Layer 4 of a small transformer language model trained on English Wikipedia (16 layers, counted from 0, width 128).
In attention head 1, each number of a token's query is one row of weights dot the token's vector x. The head spreads its attention over the tokens so far by the softmax of query dot key.

Query weights of the head. A number n stands for (n - 500) times 0.00052.
q0: 557 614 722 500 570 388 613 424 510 472 321 438 384 486 700 517 316 410 468 429 493 603 647 178 451 695 532 434 634 194 507 755 551 546 601 564 478 454 377 541 548 433 537 257 387 510 547 454 503 344 681 607 397 313 339 688 389 568 319 497 443 447 531 308 631 423 334 425 527 522 356 778 598 456 663 518 468 518 691 467 466 624 493 378 382 507 541 515 415 623 668 608 549 564 465 581 638 569 615 524 417 342 658 496 461 356 427 574 493 374 430 474 690 442 676 469 496 797 459 609 377 301 490 508 396 746 445 555
q1: 408 575 579 555 564 651 480 586 548 667 504 630 319 354 600 333 548 331 621 489 266 411 458 568 546 733 387 450 371 421 338 515 537 679 541 338 325 310 607 779 405 569 632 454 524 518 543 504 733 687 215 431 361 302 326 260 338 585 463 529 453 411 523 628 610 526 439 363 496 664 578 443 500 536 394 547 709 774 417 572 567 385 602 439 461 446 580 536 431 678 362 597 459 324 454 340 546 508 468 646 699 536 191 647 461 613 692 830 261 409 496 655 493 544 367 632 417 568 734 576 279 379 467 439 433 377 493 456
q2: 401 511 311 528 551 786 654 493 567 426 493 521 481 249 631 243 489 540 275 594 437 550 609 527 639 386 478 345 670 631 327 533 666 181 266 385 440 416 665 376 618 434 588 566 587 544 463 369 630 349 423 448 515 405 303 469 348 578 659 305 713 673 511 669 578 529 401 489 414 589 624 597 477 524 430 649 637 704 594 584 507 527 631 349 705 386 381 424 559 456 577 446 325 537 576 454 647 380 681 363 433 527 555 610 504 649 403 404 574 488 530 598 359 711 332 504 417 518 311 409 551 504 447 547 301 607 752 377
q3: 360 500 380 363 566 599 411 315 333 277 513 606 575 443 255 530 479 432 487 622 338 426 500 385 434 551 463 453 630 320 585 540 401 540 412 386 288 411 497 514 455 416 564 467 569 599 527 391 637 532 433 617 572 633 579 544 543 295 682 745 551 403 372 722 454 408 447 474 484 601 516 581 493 434 567 466 295 573 644 590 658 390 754 525 446 491 636 397 294 649 506 423 454 417 579 420 620 670 441 573 466 331 589 624 537 280 465 503 749 435 731 592 420 545 581 564 694 457 442 397 546 484 459 603 451 710 445 347
q4: 576 575 484 453 466 467 488 548 485 513 570 651 523 741 484 335 662 615 590 444 333 445 589 456 670 607 407 457 628 393 780 485 269 401 448 374 646 436 538 745 299 460 587 526 441 705 256 906 552 387 771 492 382 377 492 388 605 412 387 422 392 336 395 464 617 504 602 350 529 180 559 605 461 579 500 353 512 474 496 409 526 504 589 518 253 446 337 516 527 549 612 648 464 561 500 242 393 256 344 489 767 421 723 277 720 554 525 645 596 295 484 435 467 478 617 449 331 654 581 602 587 414 405 496 333 689 493 512
q5: 500 500 407 416 543 563 455 497 645 447 555 543 622 525 599 488 500 577 438 666 566 463 387 356 335 600 516 274 649 693 552 500 527 483 487 427 621 391 575 533 412 589 524 584 529 471 283 525 377 503 264 513 325 561 616 536 515 528 663 550 452 355 642 490 692 512 697 461 447 599 312 384 368 589 365 414 449 540 620 516 415 322 289 313 484 468 415 474 469 549 426 543 510 353 494 425 544 615 609 327 439 513 360 510 408 574 346 522 454 659 545 497 494 584 424 647 575 469 722 622 584 686 560 533 417 373 548 781
q6: 437 180 339 365 599 518 523 213 475 537 605 579 599 556 601 529 643 540 408 248 496 536 621 527 415 662 269 204 630 359 496 541 511 532 315 519 538 338 337 441 442 594 571 311 450 548 663 548 405 432 608 395 704 520 708 571 489 399 507 486 564 407 496 516 532 551 593 461 626 587 435 603 443 454 610 560 504 437 683 492 464 615 527 333 357 395 683 485 326 714 737 727 575 671 257 593 392 732 441 383 587 284 426 711 711 373 489 686 496 536 585 642 414 553 472 439 415 559 334 489 651 346 628 266 503 496 335 512
q7: 632 539 600 473 674 533 674 584 356 496 174 490 192 462 534 565 619 483 671 487 503 315 391 594 493 594 451 468 515 429 701 597 543 515 665 486 521 531 724 336 478 409 537 407 504 703 578 599 245 437 521 458 554 500 396 618 439 538 690 568 418 149 599 547 566 565 438 463 458 588 527 577 418 503 417 303 430 352 228 583 487 693 556 484 605 386 475 664 604 569 497 376 562 611 627 536 538 475 318 526 532 306 669 600 454 697 409 559 584 388 744 566 590 470 432 510 339 486 490 531 366 548 573 245 402 557 473 525
q8: 413 590 563 485 360 463 497 424 528 417 399 776 473 559 749 551 460 434 558 506 611 443 398 486 465 350 487 518 445 514 665 506 322 370 449 412 500 699 448 418 426 421 571 552 407 666 464 596 532 540 562 507 393 235 650 623 376 549 428 425 377 406 586 453 620 775 455 484 479 572 466 589 686 436 686 598 474 429 611 349 478 400 497 449 520 619 595 570 464 332 574 616 517 645 561 453 484 414 558 583 592 560 564 185 716 344 344 649 486 528 493 699 469 478 358 444 619 688 418 419 445 401 618 396 381 269 509 449
q9: 551 488 577 494 350 597 653 494 411 453 451 433 583 503 448 709 453 436 518 607 472 607 597 466 455 390 546 427 661 477 421 446 583 584 563 446 548 586 455 576 444 261 572 399 392 714 339 553 433 446 246 428 710 519 525 548 415 527 402 539 474 497 535 403 380 435 381 368 441 567 538 655 442 418 454 648 593 642 635 392 283 540 406 455 521 607 528 334 601 462 500 638 424 497 462 512 389 442 418 813 564 376 536 612 618 636 441 697 528 461 519 494 483 414 469 408 636 471 465 420 500 400 417 494 516 710 425 628
q10: 459 276 613 477 659 556 394 517 424 492 363 437 461 369 366 802 482 493 578 645 382 667 413 565 565 417 689 304 402 337 544 672 348 742 464 490 423 548 415 543 241 732 540 305 419 458 560 554 827 516 610 586 557 559 521 644 399 493 398 580 451 397 571 611 416 392 418 503 532 570 377 580 539 513 533 552 493 534 631 568 547 500 465 506 531 645 292 344 425 641 425 450 598 658 595 658 483 475 576 497 570 205 708 533 430 549 545 558 420 359 408 387 612 293 539 490 463 517 523 302 391 422 293 401 572 575 414 683
q11: 444 662 577 482 506 512 526 427 660 448 622 488 404 491 541 306 627 454 361 340 426 424 477 516 547 427 392 371 368 669 580 475 476 520 397 601 557 686 456 721 688 655 416 435 513 538 602 525 420 593 660 475 562 433 607 601 580 478 605 532 301 491 411 409 699 330 369 596 506 583 603 580 484 393 617 494 629 553 509 510 606 594 373 561 652 638 448 516 413 409 497 533 553 531 404 503 531 331 559 592 510 312 671 340 414 639 317 409 553 446 529 547 395 389 456 281 459 441 300 488 683 457 317 740 575 477 415 536
q12: 519 543 322 691 667 569 604 320 496 500 324 657 747 258 655 340 492 419 556 493 335 573 473 500 714 456 500 670 261 618 648 341 620 500 404 587 771 485 391 520 375 695 547 823 714 311 327 511 533 565 300 360 516 435 516 428 481 485 500 331 579 451 578 610 656 682 428 406 443 446 365 504 682 654 413 435 595 448 393 567 566 519 550 651 626 628 390 442 500 352 525 449 520 364 631 453 432 577 318 460 515 188 504 464 538 286 525 296 671 590 551 428 457 608 581 319 427 344 467 808 388 623 312 399 559 492 398 520
q13: 693 603 456 343 265 681 526 458 607 572 306 628 354 568 322 398 392 664 475 516 568 649 400 470 472 472 663 577 526 523 566 354 380 477 266 187 496 511 411 624 459 579 350 564 482 560 456 542 479 752 536 579 422 592 301 591 577 540 366 351 537 650 521 426 323 563 343 449 550 652 383 436 676 402 538 475 486 603 434 570 455 467 151 457 551 336 459 879 550 429 588 534 712 593 525 426 625 435 545 425 435 666 415 607 439 534 507 439 538 446 769 398 575 452 433 620 261 391 472 404 553 549 691 462 539 278 586 615
q14: 707 397 147 708 556 548 359 504 596 534 355 567 367 396 483 496 607 582 666 528 551 537 417 432 489 474 586 507 319 711 459 443 456 434 464 531 368 598 439 585 536 758 423 603 760 493 231 447 466 427 649 354 417 734 342 289 560 458 316 393 670 577 466 735 613 447 210 419 471 678 678 472 653 612 595 399 492 527 403 337 437 575 313 600 395 389 484 693 706 559 478 580 532 271 492 504 458 582 934 573 589 666 337 325 380 688 439 435 355 446 615 325 533 533 543 390 686 466 389 443 629 572 270 598 472 492 555 432
q15: 596 417 424 542 445 241 579 521 353 497 599 437 544 622 561 479 355 697 337 599 426 539 483 387 627 581 506 637 274 346 658 429 602 554 490 353 651 512 722 477 439 376 390 506 589 353 377 592 473 325 621 223 535 473 359 429 445 578 413 425 633 469 585 668 625 469 531 279 471 642 587 563 459 532 414 516 456 352 390 497 494 551 380 454 632 585 429 558 571 622 609 406 678 550 506 396 494 620 533 521 487 484 617 470 456 509 643 345 487 624 606 470 640 589 471 426 376 641 560 494 531 623 503 394 474 420 482 335
q16: 537 538 730 296 619 528 549 564 674 455 461 539 688 437 671 381 481 342 340 282 486 632 477 569 584 504 299 517 461 298 331 559 369 619 729 518 500 529 431 589 557 508 402 511 235 555 399 573 475 335 441 526 538 314 701 479 507 408 380 568 566 478 496 519 426 724 507 366 521 455 408 465 591 556 468 284 652 584 338 534 411 723 582 486 478 545 450 666 401 416 570 392 648 331 344 649 338 481 477 465 623 538 977 516 537 549 562 540 616 409 629 519 338 612 682 313 218 656 557 460 718 464 416 347 406 344 489 691
q17: 628 526 500 559 328 307 530 639 567 671 447 306 455 555 508 349 610 389 320 540 510 429 553 618 507 317 470 493 312 492 400 358 668 318 593 610 478 587 638 392 696 573 332 485 568 541 362 486 450 622 617 639 440 225 364 587 450 482 444 446 652 533 658 492 334 647 653 332 589 415 408 496 553 756 573 470 529 478 314 409 521 575 634 497 592 414 367 575 347 623 317 596 492 576 507 439 580 526 649 715 778 466 446 745 640 566 696 566 292 425 474 407 735 388 381 301 543 331 422 660 616 478 458 508 366 523 320 234
q18: 690 610 582 671 612 777 445 519 305 169 533 437 407 382 533 631 607 578 666 378 594 404 318 448 485 485 338 322 588 377 399 477 456 434 766 531 400 301 545 608 394 356 467 345 559 125 221 545 597 569 622 469 638 295 657 532 586 404 456 404 655 439 530 448 432 684 644 562 667 747 404 464 567 258 464 581 673 659 511 401 725 465 271 536 415 607 456 614 504 531 478 580 520 397 361 468 333 531 388 540 372 500 557 500 793 604 582 633 500 516 716 338 354 551 319 529 549 534 489 477 609 376 456 545 385 539 595 599
q19: 593 424 436 581 477 663 389 605 306 336 583 515 571 620 391 706 653 364 481 468 471 523 618 492 408 317 453 609 484 517 553 531 452 588 742 430 704 393 554 716 476 210 533 388 516 629 378 638 557 600 612 500 664 508 536 449 401 255 470 608 438 488 754 411 373 618 662 574 543 359 392 619 512 471 341 684 340 423 583 801 328 472 579 294 163 645 492 632 465 377 456 500 254 789 408 504 376 354 398 349 429 436 619 327 453 357 387 550 598 362 696 586 533 389 731 437 575 496 537 615 469 466 274 331 801 564 466 315
q20: 462 348 382 497 624 772 554 486 291 430 761 568 475 451 606 659 685 432 611 295 410 541 377 394 528 456 468 340 559 451 442 703 591 576 519 320 606 389 476 714 601 456 483 444 345 441 628 541 623 630 468 370 449 368 565 626 356 341 476 653 583 500 473 547 404 634 573 416 389 351 537 648 324 374 570 372 366 424 342 703 470 706 496 608 528 520 507 356 368 621 543 617 507 242 635 504 451 457 353 567 642 391 500 612 412 722 292 629 316 628 551 522 409 604 637 557 383 469 436 462 289 583 517 552 538 384 655 474
q21: 447 282 574 327 533 645 647 452 605 471 621 515 400 572 471 426 308 334 493 466 256 416 717 531 504 591 692 373 583 272 689 323 340 545 484 584 599 463 553 643 504 269 547 320 224 458 738 493 600 450 349 553 547 419 617 582 745 340 486 577 543 549 352 445 436 548 673 562 669 489 365 460 341 450 561 515 599 601 349 563 431 496 458 525 489 298 457 601 357 503 572 381 620 413 493 728 598 300 183 475 466 512 627 597 664 757 415 379 766 549 621 692 435 597 659 406 276 775 485 530 399 407 421 359 476 512 398 626
q22: 568 673 512 674 608 547 360 422 203 343 526 809 632 511 405 339 425 400 399 590 489 533 610 643 447 570 485 443 100 574 396 534 482 500 444 400 488 564 647 496 425 801 606 538 523 285 605 650 470 609 397 210 201 382 457 525 657 534 624 489 684 458 530 623 492 522 496 661 753 743 625 512 363 392 496 512 427 508 377 433 478 531 554 326 554 554 468 570 428 438 403 560 484 473 605 555 827 639 496 656 616 284 560 472 358 522 396 622 272 463 512 468 347 475 521 442 332 358 345 689 440 331 747 318 493 547 441 468
q23: 414 553 687 684 375 516 679 517 440 393 567 616 423 645 530 382 386 617 469 547 484 590 587 554 514 699 430 532 449 530 574 651 500 202 445 538 528 507 435 388 713 391 438 432 560 459 227 408 355 389 242 366 518 500 433 630 517 541 421 452 572 541 635 561 326 514 534 582 622 584 507 656 546 659 608 229 434 616 631 230 523 599 563 462 441 355 450 401 620 578 435 475 525 432 520 393 558 514 558 712 552 589 360 559 427 471 726 459 467 318 369 394 523 500 631 372 233 371 573 579 599 679 684 460 308 578 318 632
q24: 510 555 466 484 493 456 195 561 621 386 304 535 432 543 428 637 246 568 664 524 576 445 315 583 487 621 550 553 594 579 461 616 325 694 458 417 380 562 566 507 555 490 589 457 367 503 291 578 562 449 526 500 558 646 633 484 328 527 478 417 462 520 481 503 566 549 441 614 271 487 660 307 626 437 399 601 513 503 481 569 430 510 359 481 483 621 169 439 530 566 635 445 402 573 670 607 421 298 521 270 440 521 448 525 517 597 422 606 472 568 681 711 500 506 679 414 629 683 647 635 543 383 313 535 349 425 404 676
q25: 596 443 542 328 547 574 297 522 440 438 561 482 541 585 544 384 450 478 576 369 454 543 580 573 474 408 320 311 585 448 619 537 567 672 566 370 373 562 522 446 523 492 313 357 458 804 598 405 572 539 706 899 420 350 534 640 623 441 359 507 378 544 471 462 278 612 412 465 676 373 767 691 489 587 514 489 611 314 684 454 422 576 654 631 474 286 469 432 555 265 500 581 590 537 387 278 482 433 148 290 421 523 558 614 485 329 614 419 612 560 561 523 627 496 459 504 583 769 286 482 489 387 546 606 352 462 568 669
q26: 381 522 543 319 604 635 428 353 486 645 554 412 403 539 641 317 566 541 302 401 727 670 541 460 563 266 447 720 367 538 455 644 679 519 556 627 489 594 563 533 348 456 574 566 500 337 425 625 266 483 535 634 387 293 529 570 569 436 557 634 284 627 479 507 615 300 420 409 434 440 558 374 504 453 782 617 564 458 442 722 524 384 375 507 305 754 602 439 514 423 567 471 675 500 576 474 388 393 412 567 568 663 590 653 738 440 517 479 452 606 340 493 302 463 405 557 413 524 330 493 611 317 393 350 407 584 395 610
q27: 523 634 347 605 690 541 616 523 545 593 439 314 514 467 334 421 641 604 599 418 753 535 467 611 586 510 412 450 322 719 643 530 439 432 514 346 466 497 678 580 208 532 284 777 466 460 571 382 552 630 530 503 503 471 538 516 572 460 637 497 610 667 507 548 493 313 470 519 428 537 612 447 561 421 516 561 493 480 354 366 503 555 578 416 500 453 625 582 407 515 563 385 440 649 464 431 430 351 441 743 547 531 447 380 389 478 315 563 448 572 267 422 525 656 618 688 457 674 471 622 398 153 484 312 463 534 580 531
q28: 400 368 579 337 533 596 593 552 326 631 685 432 363 685 689 487 636 362 368 368 535 598 461 629 790 561 394 513 511 533 533 523 477 522 461 578 415 258 537 698 555 426 583 590 452 503 326 434 533 478 604 537 635 363 645 602 355 497 381 506 465 685 474 483 436 477 553 439 494 408 494 425 397 583 641 721 595 553 398 472 506 462 442 384 514 538 647 462 480 329 297 433 379 436 470 434 500 507 764 538 473 469 483 425 747 421 664 721 324 460 448 454 362 545 422 555 221 576 354 437 454 444 625 611 399 635 717 685
q29: 636 466 745 465 475 563 598 679 465 635 553 624 372 544 552 399 702 565 319 523 399 400 467 619 431 620 276 466 624 694 349 438 585 305 306 374 630 369 416 685 439 690 511 507 368 493 448 326 471 518 419 434 424 618 281 309 576 478 437 616 636 750 388 752 333 377 493 458 534 716 486 438 564 615 416 348 326 493 320 371 479 667 676 538 619 431 335 530 529 433 389 508 500 390 551 439 474 657 766 437 455 720 558 570 374 646 714 423 473 409 618 531 380 489 428 595 215 312 571 642 293 428 525 410 560 568 744 500
q30: 442 388 526 552 614 358 463 567 622 444 454 283 755 391 351 639 673 616 514 332 376 388 591 583 446 343 342 662 165 695 610 388 549 379 431 591 511 675 601 359 709 492 479 658 485 342 581 496 755 424 608 333 545 667 537 466 475 435 306 386 486 409 496 700 691 593 320 597 328 485 416 730 693 473 452 515 380 514 380 455 542 604 463 443 679 561 654 437 554 477 195 564 362 262 575 425 699 460 455 366 463 481 482 585 471 575 446 381 432 547 552 634 555 662 544 476 734 279 476 504 561 507 490 542 579 493 340 530
q31: 456 599 406 672 587 542 429 439 606 512 756 543 583 758 476 475 473 518 467 621 465 293 437 626 442 397 664 493 531 520 460 603 627 225 407 433 511 460 683 465 367 837 433 540 526 473 425 329 626 482 346 360 169 366 364 549 359 441 451 281 493 448 626 531 679 464 639 525 411 426 575 625 440 538 342 586 718 606 493 549 543 568 567 514 493 462 481 727 493 493 521 642 539 676 449 267 522 642 365 678 541 534 536 473 314 528 649 357 488 714 568 508 479 665 202 591 270 308 511 401 365 612 447 672 244 375 390 565

Each question shows a short text with each token's key, already scaled and adjusted for position as the last token sees it. A number n stands for (n - 500) times 0.002.

Then comes the last token's vector x. A number n stands for (n - 500) times 0.014.

0 ", ": 759 504 388 626 543 406 799 670 484 663 718 560 369 336 180 442 661 430 725 770 650 837 277 380 555 581 574 462 489 187 373 171
1 "Henry ": 651 444 379 696 603 383 721 555 597 789 740 522 445 329 306 441 670 386 744 839 670 873 257 338 611 576 567 462 480 125 474 146
2 "could ": 603 452 457 732 566 469 774 708 668 676 708 592 502 322 180 447 618 402 802 742 758 865 432 290 484 474 525 466 398 192 430 274
3 "now ": 714 468 447 707 600 410 734 640 578 711 653 591 541 286 208 525 624 392 825 746 736 837 348 317 550 504 581 443 421 147 504 201
4 "buil": 614 316 433 722 528 410 653 610 509 732 673 575 398 279 260 489 576 346 717 779 668 824 205 404 551 470 577 426 331 144 589 163
x: 454 398 696 583 578 602 532 491 653 313 579 533 466 417 717 397 234 482 358 548 504 522 509 551 486 553 320 440 372 551 364 312 488 404 534 326 455 698 612 386 468 539 593 451 434 402 580 496 549 575 550 364 664 577 593 344 539 595 562 552 517 518 523 321 636 382 605 460 568 602 261 294 402 465 402 466 554 524 343 624 623 607 311 462 650 446 582 497 516 585 412 372 492 597 397 509 635 410 533 478 506 603 470 644 571 745 495 505 604 539 461 664 364 560 454 481 401 582 535 615 423 526 601 248 462 406 695 458
Which token does the last token look at most? 2 "could "

0 "ated ": 739 490 368 614 579 428 835 681 447 673 746 526 373 272 167 468 641 368 746 792 640 855 316 394 537 535 537 456 468 193 391 201
1 "by ": 669 392 477 780 526 341 822 662 568 763 779 531 454 311 217 458 643 385 843 763 659 814 404 356 569 538 530 499 425 228 468 172
2 "the ": 541 492 405 744 592 353 688 509 641 702 768 493 478 207 109 411 698 360 738 838 633 898 376 300 578 584 546 504 416 136 506 315
3 "l": 661 328 413 731 591 448 796 535 560 712 763 533 361 316 163 463 608 369 636 785 582 786 317 252 620 663 527 492 432 124 460 207
4 "ack ": 704 360 478 715 478 441 765 592 539 731 742 501 521 202 177 436 613 435 671 780 621 869 243 294 553 548 520 456 364 114 544 253
x: 575 485 601 427 577 628 510 624 654 301 513 437 494 434 491 299 136 592 324 471 561 453 553 587 546 565 512 379 337 427 359 421 535 324 393 431 470 585 537 394 666 654 549 455 463 522 572 436 545 580 475 458 693 440 485 365 598 687 627 482 518 420 485 391 535 542 531 374 630 613 264 328 557 508 591 551 625 585 420 469 454 545 364 405 516 528 489 459 356 547 568 323 609 530 585 686 807 335 643 532 454 512 381 591 554 784 491 428 529 618 467 670 406 398 526 475 396 600 512 517 498 349 532 312 514 481 571 477
Which token does the last token look at most, and with what share of its attention? 1 "by ", with about 40%

0 "202": 744 477 409 632 621 429 797 647 468 638 752 604 371 299 226 376 636 295 732 791 623 873 274 371 560 547 591 483 487 241 336 196
1 "5": 714 442 341 688 644 395 810 593 618 742 766 551 410 233 257 389 727 285 743 837 614 764 293 372 574 558 664 507 430 167 359 276
2 ", ": 744 434 383 594 525 377 794 656 646 718 722 557 421 315 161 459 716 453 680 804 627 803 306 389 551 529 634 444 463 148 433 185
3 "with ": 666 434 411 653 508 365 763 736 608 730 738 584 400 353 204 456 635 428 778 737 662 860 439 398 547 509 590 504 378 193 538 211
4 "K": 674 442 395 627 612 396 653 599 628 675 749 543 383 364 268 398 709 329 758 820 603 858 317 322 618 627 611 467 392 123 419 270
x: 441 536 487 597 453 582 594 498 707 343 585 494 480 456 404 272 309 576 354 488 496 348 562 601 425 379 448 398 421 345 452 395 678 501 396 373 452 563 557 545 501 498 429 509 450 384 584 375 524 517 580 524 656 483 543 315 619 503 542 454 399 555 510 419 621 489 623 572 590 595 481 217 549 618 588 562 578 714 332 357 638 577 434 261 526 564 596 460 475 474 443 279 462 508 497 720 704 448 501 557 424 597 484 470 653 683 419 446 636 676 503 518 475 471 549 628 430 570 746 494 444 359 553 213 487 517 564 566
Which two tokens does the last token look at most, in order? 3 "with ", 0 "202"

0 "ed ": 721 485 396 635 573 455 791 704 442 694 748 553 389 240 199 473 612 394 741 778 650 840 304 387 561 540 511 461 447 193 441 204
1 "his ": 575 436 448 717 584 471 730 593 553 796 777 570 518 218 199 397 655 367 818 875 691 829 276 333 603 534 532 524 443 167 534 305
2 "ar": 695 308 417 754 564 426 822 585 561 723 766 495 446 331 247 510 576 323 671 834 589 796 354 282 616 636 516 471 347 84 428 335
3 "tis": 653 417 452 814 577 399 852 623 497 739 721 570 432 239 178 404 511 348 653 828 625 814 306 293 653 581 538 427 359 152 439 235
4 "tic ": 577 387 471 749 553 443 815 519 522 732 691 557 522 223 197 390 652 388 671 839 601 864 245 352 570 564 547 415 332 89 468 335
x: 588 413 664 534 494 606 639 520 707 291 518 489 424 361 486 346 357 535 185 508 390 429 544 533 562 560 430 442 493 499 454 442 636 329 377 464 518 648 490 403 530 441 560 439 437 402 512 373 624 494 486 365 710 397 476 457 528 569 636 461 528 475 559 423 517 540 449 559 559 639 371 338 645 447 405 459 669 617 292 546 457 473 404 487 563 504 528 459 328 526 443 421 658 625 617 670 862 324 709 496 507 490 437 647 581 778 516 435 491 585 403 589 451 483 554 525 322 523 622 494 551 303 573 353 535 577 471 460
Which token does the last token look at most, and with what share of its attention? 0 "ed ", with about 60%

0 "yn": 725 529 382 639 646 455 820 628 499 667 745 543 336 368 210 413 554 316 722 802 594 865 262 374 620 622 558 443 480 224 412 198
1 "ast": 741 380 343 638 553 442 763 539 629 724 710 479 452 327 245 391 471 286 661 836 581 769 277 285 604 617 548 401 444 97 479 265
2 "y": 770 444 368 693 672 387 785 631 657 718 728 539 400 353 260 394 556 336 684 804 611 890 274 363 619 579 509 447 434 119 414 321
3 ".": 741 460 375 617 612 365 733 600 619 745 666 530 359 368 245 393 602 343 765 755 634 884 220 357 528 550 642 489 491 159 398 239
4 "\n\n": 785 524 479 672 569 363 797 654 604 759 719 524 385 299 135 431 665 307 666 743 652 896 337 332 621 643 593 483 525 169 374 221
x: 526 440 577 496 490 341 550 592 556 424 573 439 493 567 610 374 265 463 359 536 440 491 555 617 537 480 433 536 389 372 499 411 558 511 415 431 358 517 531 505 555 501 527 412 448 498 516 369 632 444 530 547 673 420 568 374 432 571 679 441 599 496 533 362 553 417 553 571 435 630 389 165 703 522 516 664 650 498 272 573 570 598 479 430 564 590 563 422 409 599 480 329 635 602 546 579 859 403 596 491 490 571 521 512 624 728 418 464 478 672 452 391 455 335 547 450 270 722 643 591 402 427 515 207 468 506 531 491
Which token does the last token look at most? 4 "\n\n"

0 "ally ": 723 507 366 672 566 461 793 643 485 669 743 590 444 252 248 467 616 358 765 774 654 783 309 310 607 550 548 486 427 168 476 200
1 "posi": 654 380 419 715 644 430 836 618 538 773 666 554 372 237 237 427 634 327 756 767 649 781 173 340 552 548 543 470 421 154 420 266
2 "tive ": 588 388 411 771 514 458 801 581 475 712 756 553 519 188 231 437 630 321 695 830 697 823 231 271 564 478 562 466 363 116 570 324
3 "review": 699 362 407 686 612 451 789 642 552 766 658 560 586 145 263 459 619 403 732 737 597 802 281 507 544 442 534 485 382 253 517 324
4 "s ": 725 451 487 697 592 489 806 645 538 689 651 557 542 126 192 387 661 435 796 806 717 856 350 412 539 441 558 430 394 201 432 359
x: 703 430 577 571 573 611 695 540 721 408 517 465 479 459 603 279 270 524 335 618 419 448 589 542 513 554 498 555 450 317 384 472 455 301 353 428 510 606 480 442 491 548 536 386 451 451 576 395 529 582 482 381 708 298 477 369 519 545 497 488 427 432 506 405 657 485 514 523 590 672 284 284 675 460 598 541 660 537 282 544 573 529 491 338 560 492 515 540 310 561 563 349 654 505 504 639 788 465 607 540 564 392 422 546 546 655 480 506 485 480 343 579 410 540 572 482 303 590 618 604 556 339 612 326 541 542 458 436
Which two tokens does the last token look at most, in order? 4 "s ", 3 "review"

0 "political ": 645 414 424 721 571 440 802 630 473 670 715 584 436 244 210 386 604 349 704 795 621 854 271 409 583 547 519 479 389 218 448 178
1 "for": 737 303 432 799 516 413 793 606 573 779 754 597 414 282 281 295 539 336 719 734 585 756 326 395 516 525 568 419 294 124 460 222
2 "ce ": 734 392 450 720 527 404 823 574 544 791 708 513 495 193 175 390 560 439 665 790 647 838 265 377 543 492 572 431 358 138 545 231
3 "in ": 722 458 494 799 538 323 766 678 587 793 748 577 427 312 302 389 604 442 850 749 643 831 414 446 583 454 410 413 363 191 459 161
4 "the ": 564 506 422 756 573 371 664 555 618 738 785 504 449 199 157 404 694 340 743 838 652 916 344 333 573 534 503 482 388 146 468 266
x: 545 450 598 588 449 608 595 611 605 318 488 401 437 405 508 352 288 541 278 597 458 462 574 512 433 552 540 365 481 435 449 349 675 385 392 402 468 524 448 495 427 433 413 387 357 463 548 348 558 528 551 453 810 507 512 448 632 463 627 441 518 573 565 387 636 466 482 585 565 697 305 210 585 532 573 499 580 621 255 552 514 500 399 459 520 590 621 453 447 597 595 340 554 476 569 656 749 402 599 542 593 578 562 617 623 672 431 399 517 588 538 584 474 402 568 516 255 576 541 581 342 379 565 276 522 463 620 463
Which token does the last token look at most, and with what share of its attention? 3 "in ", with about 60%

0 "inn": 735 517 382 637 602 492 789 611 433 663 779 561 289 356 242 405 555 331 709 833 583 849 293 375 586 588 532 450 496 232 399 164
1 "in": 782 440 314 724 735 447 739 594 638 730 776 552 344 310 286 364 633 312 719 885 591 760 274 346 609 581 526 399 338 89 376 241
2 "’": 690 511 387 696 695 428 758 658 545 699 697 491 348 334 258 441 611 390 700 892 651 855 220 319 628 580 531 427 486 138 397 198
3 " ": 673 453 386 701 678 385 727 601 596 721 711 551 461 315 276 380 700 351 710 877 646 862 279 265 644 572 549 495 372 160 444 192
4 "Record": 703 429 338 651 606 403 820 657 626 792 676 517 419 306 191 396 581 365 799 802 547 825 269 412 556 518 530 462 430 233 348 129
x: 408 492 602 565 543 531 581 558 576 272 590 489 326 474 657 175 260 544 437 456 486 411 526 670 458 563 448 559 444 360 329 375 560 387 395 436 480 601 540 491 598 400 528 551 414 360 541 426 587 541 514 541 834 423 552 554 548 478 487 496 378 505 441 404 734 452 658 427 569 652 373 295 404 495 505 528 522 601 356 575 529 576 323 384 599 431 493 467 415 588 529 491 453 499 512 624 714 316 635 495 433 494 457 529 620 689 663 574 647 584 328 494 435 527 465 571 401 666 648 523 596 390 595 253 462 451 618 540
Which token does the last token look at most? 0 "inn"

0 "anc": 703 457 353 645 572 478 805 617 427 620 750 563 333 284 228 449 527 329 660 785 609 868 286 362 585 596 571 442 449 182 456 158
1 "ial ": 647 485 337 755 643 397 812 556 527 725 696 543 425 311 199 383 626 350 716 830 602 817 198 349 567 602 572 410 432 104 475 195
2 "sit": 696 302 443 807 536 402 795 510 508 731 772 546 424 278 222 349 520 329 699 780 595 795 294 394 576 558 566 482 407 155 454 209
3 "u": 779 330 361 786 523 430 802 561 547 739 746 463 352 228 194 381 578 366 618 841 571 788 276 398 549 513 532 469 325 186 357 253
4 "ation": 808 445 404 726 610 407 810 631 570 731 718 515 411 239 182 433 624 443 699 823 595 821 271 450 575 444 543 452 398 237 438 189
x: 499 526 688 564 578 625 703 526 739 264 556 467 417 455 720 277 304 464 212 436 372 452 621 684 535 581 424 474 514 469 356 455 539 477 332 431 469 574 555 487 469 462 560 392 303 552 498 412 636 442 468 584 699 302 506 461 581 528 570 498 497 434 441 336 611 478 541 556 526 586 404 221 507 547 482 543 543 461 410 521 563 638 392 509 528 347 557 445 440 512 471 354 604 569 430 704 710 393 553 517 474 591 525 665 618 644 516 654 498 516 340 588 513 392 539 482 301 617 530 500 602 403 625 264 447 515 549 458
Which two tokens does the last token look at most, in order? 4 "ation", 0 "anc"

0 "had ": 708 506 399 624 611 480 774 745 513 682 727 589 435 337 217 486 604 418 803 743 659 849 415 395 507 520 563 483 432 232 411 225
1 "s": 691 402 427 712 644 440 747 632 607 688 661 589 373 258 188 477 669 397 748 795 645 777 318 414 594 637 589 430 409 114 458 239
2 "ev": 778 426 410 742 581 383 811 703 578 673 703 508 488 313 224 508 607 349 665 819 687 839 366 383 560 597 562 446 362 157 440 250
3 "ere ": 713 429 378 751 599 416 738 629 522 759 680 601 492 276 171 459 688 452 796 810 708 868 262 362 569 520 567 377 404 121 552 242
4 "li": 586 257 370 750 556 460 798 664 536 700 607 576 450 265 240 474 575 318 629 708 677 889 300 368 539 558 551 442 287 95 464 307
x: 455 504 651 576 482 557 515 346 672 318 586 453 555 410 519 318 440 535 360 567 484 445 573 572 448 528 424 328 320 552 411 438 643 446 348 402 433 478 611 358 546 502 627 378 545 447 602 539 457 486 597 381 740 545 540 412 523 581 556 403 556 537 467 360 720 321 570 469 537 645 276 216 498 491 545 492 730 582 437 488 546 508 440 430 559 456 577 391 456 350 472 397 539 485 592 590 722 409 622 624 389 456 493 605 592 730 513 471 554 563 506 708 318 374 650 573 356 650 643 608 546 417 522 288 540 461 558 473
Which token does the last token look at most, and with what share of its attention? 0 "had ", with about 60%